Layer 3 of a small transformer language model trained on English Wikipedia (8 layers, counted from 0, width 96). Numbers have three digits each and are written without spaces.
Take only the direct path to the model's output, skipping the later layers: a vector added to the residual stream pushes a token's score in proportion to its dot product with that token's output vector.

Output vectors of the tokens that the questions are about. A number n stands for (n - 500) times 0.0027.
"ld": 364357294267530485492567579638549341623467396671592587553287419415091553458674531751382535271619570525535678126694602622724475775316408214425504540381611786626632654761731293353573221593686532512445475379584112287567451372449340506702668327426506714550404880845743622387365271407476510211
"j": 515702489454482470584549329462460610321524670589510600469590443457467603634631352414489702383434544336540575494457496351310357422474635693537375505445425570584217620605542453452446470476573543499667459288579656377422623558492763641435479450564557458552274685371473507495366512477543548318
"th": 615242315451730658519280674365299562671526477631541666274295433303446420359491552628570560562612766587547561466570561262689439491487589614363391280212478505402228558585744361528517444594466387497303332174479436360585647657575647635388587511550386633449425433782750609492740410464535648490
"ct": 399506377536214745451549424743350783572580437559714502359544576290340555744367702365475696415403553650754417462725666445555760565315705682668444500434586582774232526524454529126494310415655495520613461216375114320615257568330464626593477544331458532375553686395468560472420435614324590420
"her": 537615501382577438675352472450368449487547501546510676374286773857399533373887293692254736471413250607520447437377529480579353255573623314845402795615479494437538668433734021419393255541820657502399291414346224732465367671754638458615420596173482471652525624446340711457623470622451377370
")\n": 595418663365391460857297518510359569452541419670818517729362565354210463169842662546657542727541262267500415605559595697505626420472560568537660310454448436553428455270437364470347583499555440536593444521452553454554772297515498374526544296448420498535446700496514250452501459455506779526
" his": 591667535560471598614473493687387322603677399561493669277391588583527601455402392291362407479564554375546626425420509416733512379586503423711527518572605575501307520342558435627391384298518464537495547423427502479446506438797648495610462495387594618604591681635469390376449341413346386437
"ce": 717501489514517617288488612623470581770836541788453514364422501176467691628482455613439719510502645644460426449258542234497634328234744510432760565605384573690116361675562259514717403240587565506648633306489359375652382510264489514719486604501502314496371567485407296520269291572341655576
"k": 401521588357573456289598520450182449440511746574751689458380495802513586414514475684635635370544579545582304600421483265243499384241708364542399337637527426331722562534673638504377536542626589481485515379539590557401442575346562484483693590439516592501390447452491349444491387669491619278
"uc": 687532604713435533726491231496461368581623423496606519648724345701380757653525508470627809548586462408659520602410539396327611388591314512445523465311468491357648521332653440370591281338884352501554577537613271443252340334569584581634634474304467762338358684353419287535461490455504382287
"ction": 568333529547387595375674503507096634405746494340847516149298644114150605557203624305578707590600703604651437632616761485511754520425754492393554563511579536667292619718558417387353319400610486505587272353436134431557313562278727541655429542301546467485560766444525682447520288756376571415
"mer": 724277553321311595637559574478401024501295250425777696449473505213158377649447460557631566388277668438545523421495520374598501469485557479457563657413661570489349562652623334664483412592842532518465687541443331455426424518445702438549524525626426702597447573864252566382680302724146628621
"nd": 519136364503587507360439194467476412370713588717654654339462379154254628442312165559519636691299532493552553503555621531593475560276613340402369245352532684547313611597507465642489511325664666513629539520505328402651443598544561713329611580663584679783388640809604498584515521617355416255
"gh": 500498305215587654536405416592453393408596565518522773418289335610431713347273458637499723484364643477599536642677557554771802567207745352406501175606677605480191368729678317314306394451725470557580398306537256432259541647511733415426531376383737734612384320612545574455641303406586781382

Output weights of attention head 2. The head adds the sum of these rows, row i times number i of z. A number n stands for (n - 500) times 0.0026.
o0: 705478625556505606620532264581486566398677176567634429254392494422446440515483388407387689349546454559508654216497553476695372610665570622561525498683155615332340585249614376548280452425526555562341363296486460410210497467723390704584641486521551572693665444615530282560522398776715693443
o1: 673355726251518551481353390646538574393502591464486409447576615547627470333605548647629497469405212334362303270423615466445409498503458607439540382659514438476546455588450673547348544520377513623486687309555505370512869505615644450595491542451487497456648376713493459519513335501486544551
o2: 218527475561366465429257466592408459372597250664530731414634238362482714626687733580397323504636391352402573535276512654527700356594594512416554418584506606411526745505454492411547634626630406468701420286423537575417514528404546654693486423442847755363403278498567585266496545558481602112
o3: 423575456727280434614502528650603626647555490590506457370568638646611350477445527395361394387316592478508320619474420541503544318710505469668407461511591428457443698471360460616390385561364645300543588532397496363472580545414647475263370663410538614541672541425586407588359280590352542837
o4: 415396378518380655543410679271374535466487439519295705530540353598491485354753463653568490662765577814355459599442725496438638475496535717322548605504420573506369637393401503472487511470552445289684418333349413310351466427467590508375762364479375436190539697499674443347673589632552488612
o5: 539523465628525452629238400206518409704669683625341377592449393489364301196439546669456295444362494638538385543710539537593463641571213238414700326561439614525719452584589625497659653487652464535371386596592379472437496631303271635394734370373559383391507657583694626516461551430595638418
o6: 660713627688663513552443540588460574488368753282487387420495513603782449547196322456616435465667428741251734363326330440613477549721424572588530520653526465563440398326249477517463660582302675518333530413752410614442616708474322312510527458571709273439483482333564517640382429524357514287
o7: 733677630623050759665319600449486509452540446420576553839519302590421512392540491502276671539562346537295409431361600615385567486792436623452541480424492274474676419499326056645406462373381371444483837313278546499462537825510501420649443372378534568573585647443515417638549427456640599673
o8: 399365364200519655542429242505659470659650563761267274547492250612570595163600616642483545417652319482507307505568424241332410603497482464371378500516385570442427729621439814485537685776660557439592486349407430454695545662570701509475424302576558374575471524659507409569542577409448644450
o9: 443415424672545343471378331336437413492388464466625359438402474683465771312547668410478273663412479548717478399442343442728644382508792500735588487389303137561480449573623662632674573452311372459448711474745342401470570359355499570753381181394323726555514600747610305689482580447606484887
o10: 251608680379653503330467323858600715400598522562393580473456466640282550481581399485608413749623569476432405451507472414355320530876352608708687670581523417410319685434668508932433528454396516325346523498464465431483545475521625083579657452453365486419449388384716400283596588491383441393
o11: 627422342277639578456605480400524478481408457485632574267567698446667707548367534715671153364770391650554788246407550381491561522506484515375466408249459348674457320710427355491625457522399274613634513521367381440351404281612616545522573803582639625708614228499329461699542456663461466488
o12: 298434632229489594373424633358613738369374489367706841542543549559685562704425760468655278524562563489571524226238540534321800420493334362637166407530505589778465258159531561515499560392592535454446551551787589606482443641372695330386228500810571656610457535383533501415377416315403556482
o13: 579501784422304407435494687616588604419353449421450340711506805647538494712600483554726539544354429313390500445572375552276574494440512217224694424330511671477312460281574516744533187512470667419637487561435536524653471571632572608501439634299316641498573480589566432299464551436607328545
o14: 498451428591382572501520602469370318725269762460549376609440570727524758552738470400361593503582305418400757478738405480543683535288329404356614604391418571575419608129219286576688340741581390498440771692755493522612258519416475473712317581478588411495455398253640493318220667570442664442
o15: 584615578401557505454673302563470452298393248370565491460440280548490379662508406520903568461433346369426396352417369350580576543739414632666507554758344643486633433485695637528532412409370558481535395674307460537780591623650280255570433529605504622390522494508641489553616421460494528384
o16: 623479656437473520717478498349541465593493296394617373434429584586804253255684679597412514701431379427493775415687391568249355553504453344347526573507495467520620474584371408430485579519259479610454547269613565477480563582629289372618535589573704218766337590519510594716399381520506554262
o17: 496492510687731704219632446522328356450523402665254437567516389706555466376672458451701572480583754685495538669636456401362108303324805580264568651358528562558437432570438593328445694437538468645470518275607592535579340641514468810583384362484434318658770361457316667197608431323345771205
o18: 641525499552405378754404347589315610656504450628574478394329630353526448347309669395558578405615285824474518854410743432501575439436607692649515569524502352557453402360363152586580551371433635569535394601448474427533504443502470247426783388842524560723794465270495129515501441307309410787
o19: 436459392302232803331394515560694599583581620560459561531799568564567550459523364387577672697693460376480550491536523776498483415771370430325439573136690476435325425696584760753564366587784410467581313385554475718693553247529432414436635446267394342513408333402338347388522698493512400277
o20: 366316174427696476564472700584435398436548525676383526357514513675452662550288611607632589459681346702503481625415548480410488285521616453327439320460610582586382463723461303590651295599703373499835252306274465638447454662670458760633662567442562693183552337440272730358540290593450536409
o21: 609368306334516615490438568336508580546265773472446442314594753404636551461624500690610508503513407517406499325466488519442546473722535498447305384495825445623548307604429440459463500503422556447676619585528645540364586442430528613511394507557418449401537470463638570500437517394355515435
o22: 604519482616599537328606332517279730313540167516468544407589630135364587426551436644556581509253632422652223644412574627590614481462626730590557433209307664568693518730709375289898437501369446603475309224472549369460432354323644662808433319551602377349894712520533871430352352500452436249
o23: 581342445461685653357576591454431553481404418605793446598149409605465622622657496471455679429421608401477502639686472489499408472286456612544230699385400673468410671446719489265655641561470638532604528313646439340626480497557579565449392475461537259641472680539483518283400255433317485488
o24: 371310586468723656409406447268331749558548549732662571523630562468381630669359665387649707399639497519287379406393477523245291362525395521437330244225360560584586392600488631619704338579656356590665330531617509511745362721646350382743313545414756613530500544440360620373634446472306333581
o25: 378548622626514426543442700293546404579319749450589541363671471524489300480670345287639378592582671512412714705605330596735455250500678372650779500572518445453563406756240611377487435646382279392623478674277367394622370483506264395765292604457655234352490483271599719682240590595380742289
o26: 384647731611749505475655200485466464449311541358626545441294367361422561692583556288602398394524620735352592453602424523505399565460304517565554480641255477431563610689672367326432501458376541405446655733173529421581482730435490336507399706527358587402454590579328463776517643541443451640
o27: 255553341644300567496571324467630349565461480685583720361627391545495642405577363684614396638801498578542592491363575384368507582582237554599480841590582548602287736376259713609428481546531320436430484579299519533526023552594505348501560460375711407599325462334666385444546469440490695360
o28: 353168484457393343718423373692241581570659629391117645549459359276460188318497561670511349445906743619549431303521368281510718556440667567810606398898442447479408474515525629446724788600395506342406437443313446271695576458443549556567419609445654555582359407580671448401593491629311416794
o29: 330684450668236478337504357580413523732493463356346810598607340565710679642628538588489444536508728511420746442689458493409417363550433510279338603509376582386626456492349541465385692512485502578342602476597588565544352443418537469401419517449807232510460602508507410389429590491446533460
o30: 260239684300606503616547570533416368446648417621349373450593500447349489524384465360180526526651372537619467551554615420436543599272691383364544540541567548559541621764548482267589624596694567632527536292653397488576667343699661567279658712490595580470290283421346428457542533659471321496
o31: 729582649496507621695630622514537641498605534288563407601441355403496487424637705408312364472622629358369634325362353480462548680844519407328249334662587296406589466254597383287552571548476458441497438528404546610499477774499372477412577407815604485633290460308476677593612559495400499335

Each question shows a token from some text and the vector z that the head gathered there. A number n stands for (n - 500) times 0.0058.

"k": 688709442680479420480588579641765453535610620542545600722276508416401753600334473525374327508443
Which of these tokens does it push up most? ")\n"

"gh": 727563508651408285357436520542540552466590574564453582685292490329422703456284513548363347598383
Which three tokens does it push up most, strongest first? "mer", " his", "her"

" f": 720551582562630241406444488378685506445613629539509643616350629369525867598266538649265376552362
Which of these tokens does it push up most? "her"

"as": 593591601522458300423458504575611586549571574568513641642315581383438705591328548556403437570462
Which of these tokens does it push up most? "mer"

"g": 614608572511458284393463496541610533528565601582520644663301565379431714577315561563404410577450
Which three tokens does it push up most, strongest first? "mer", "her", " his"

"ur": 674530539578497288391476473565652524587576626535503622710323495376410734523205462595349381508445
Which of these tokens does it push up most? " his"

"o": 662573567659553263391484552618682462482511516561490666663267566370462674518327492595524343597403
Which of these tokens does it push up most? " his"

"m": 670600557618459254405506487528724459508644492632486656679298494306435674423265461659439307526457
Which three tokens does it push up most, strongest first? " his", "her", "mer"

"al": 727622574464614330324359511490745448480571512616495687715314574287710836509244546732327245536241
Which of these tokens does it push up most? "ction"

"ar": 670521592451498287423487493553621473564602602514480627589306479391520679499176440647384417536508
Which of these tokens does it push up most? " his"

" E": 627606613534627247300447552504601430526602608569447747593322585337492828536322470650400475540363
Which of these tokens does it push up most? "ct"

"ity": 631559579514505291407418490522589540528552592592501659688321542341520729544360567585377438587421
Which of these tokens does it push up most? "ction"

"p": 761598590608581275405495518451678423560644611614461687637278546345515826540231419737350298470416
Which of these tokens does it push up most? "her"

"at": 699539498666669286499561516549731414557591521628528681737187465386492788467312464774439338396475
Which two tokens does it push up most, strongest first? " his", "her"

" re": 734601604473570171290454500451662540513669607582492715640368634322557882575243457711294337603343
Which of these tokens does it push up most? "her"

"d": 635552537543448269332438487528573553540598596559495650655334547351425740592299543589384422585411
Which two tokens does it push up most, strongest first? "mer", "her"

"an": 675547526572452254322444495548574543510586573559483646660322525335427746548296528594403404596396
Which of these tokens does it push up most? "mer"

" F": 607578579524478302414470501560599568543570590553528649657313572374468733594313534559398433563453
Which of these tokens does it push up most? "mer"

"re": 744569626573553212364352455471670458412588548644504724654245606278583850486300501547346411589397
Which of these tokens does it push up most? "ction"

"1": 733573610561607264349399527397665444497694624615453693640315571348558806523176421735323355526397
Which of these tokens does it push up most? "her"

"ers": 736537494646418250290454507564533568467581527580455611674300482297397736482309514598417372591358
Which three tokens does it push up most, strongest first? "mer", " his", "her"

"ol": 476623551563626342344380565547679513500549595449515697739325569416518744619413510532512426620426
Which of these tokens does it push up most? "ce"

"y": 731614500729605256402525562588723410520561501619524646718267469318433777446282417665412334587390
Which three tokens does it push up most, strongest first? " his", "her", ")\n"

"2": 662511606550547265384357442462582496437604611567492675651275621328548774489312491613341433594382
Which of these tokens does it push up most? "ction"

"e": 682619615588625312331395507605766432408635562621467694654271568289623748526320530670381268584292
Which two tokens does it push up most, strongest first? "ction", "her"

"ac": 706569543611623248422476502406719462475621594574517620641323572384520851583288534673315360493387
Which of these tokens does it push up most? "her"

",": 706630570474581324436426630395755420445609593531551733595340590466459750528139425722317370525481
Which two tokens does it push up most, strongest first? "her", "j"

"ap": 604548573483478283365416481513596536567589632541503658628362577388436743609281541553370435617452
Which of these tokens does it push up most? "mer"

" o": 655533555504576247380468532446682547489649558543519703599296598409505734527230528697351349558428
Which of these tokens does it push up most? "her"

"t": 611547566499476282371427482516601530568591634545505656631355566386437745608280541565371437605451
Which of these tokens does it push up most? "mer"

"ear": 679574587567555264287426472533716433494557584516497872555295601249616850537279449609388441610388
Which of these tokens does it push up most? "ction"

"The": 661392645550616385459343431542556558336544676565463691556204618249598755329313533573314505526467
Which of these tokens does it push up most? "ction"

" ": 638528596523490274390352455474574507459567618568527672636289599342543775520301509573324423610395
Which of these tokens does it push up most? "ction"

"in": 753553587493556165373423481424641456361665528623423668665336578342612882518162515669404305566380
Which of these tokens does it push up most? "ction"

"s": 657580544557523279392464502549616459526591535582548724741282522336637754561233463597389347501429
Which of these tokens does it push up most? "ction"

"on": 592583525584452316220404553407570460421595629615523646675334489273545839482284454577408388613332
Which of these tokens does it push up most? "mer"

" the": 639536603520466286408360446497587513504542596583544658628283566331541773532320527560350433582441
Which of these tokens does it push up most? "ction"

" com": 677592526472551270276439452426715469531566598611485665718459544301505720468248437608267336601377
Which of these tokens does it push up most? "her"

" of": 681456609487558254402277414450546527440576654622451612608324568311535761457326549554317466628408
Which of these tokens does it push up most? "ction"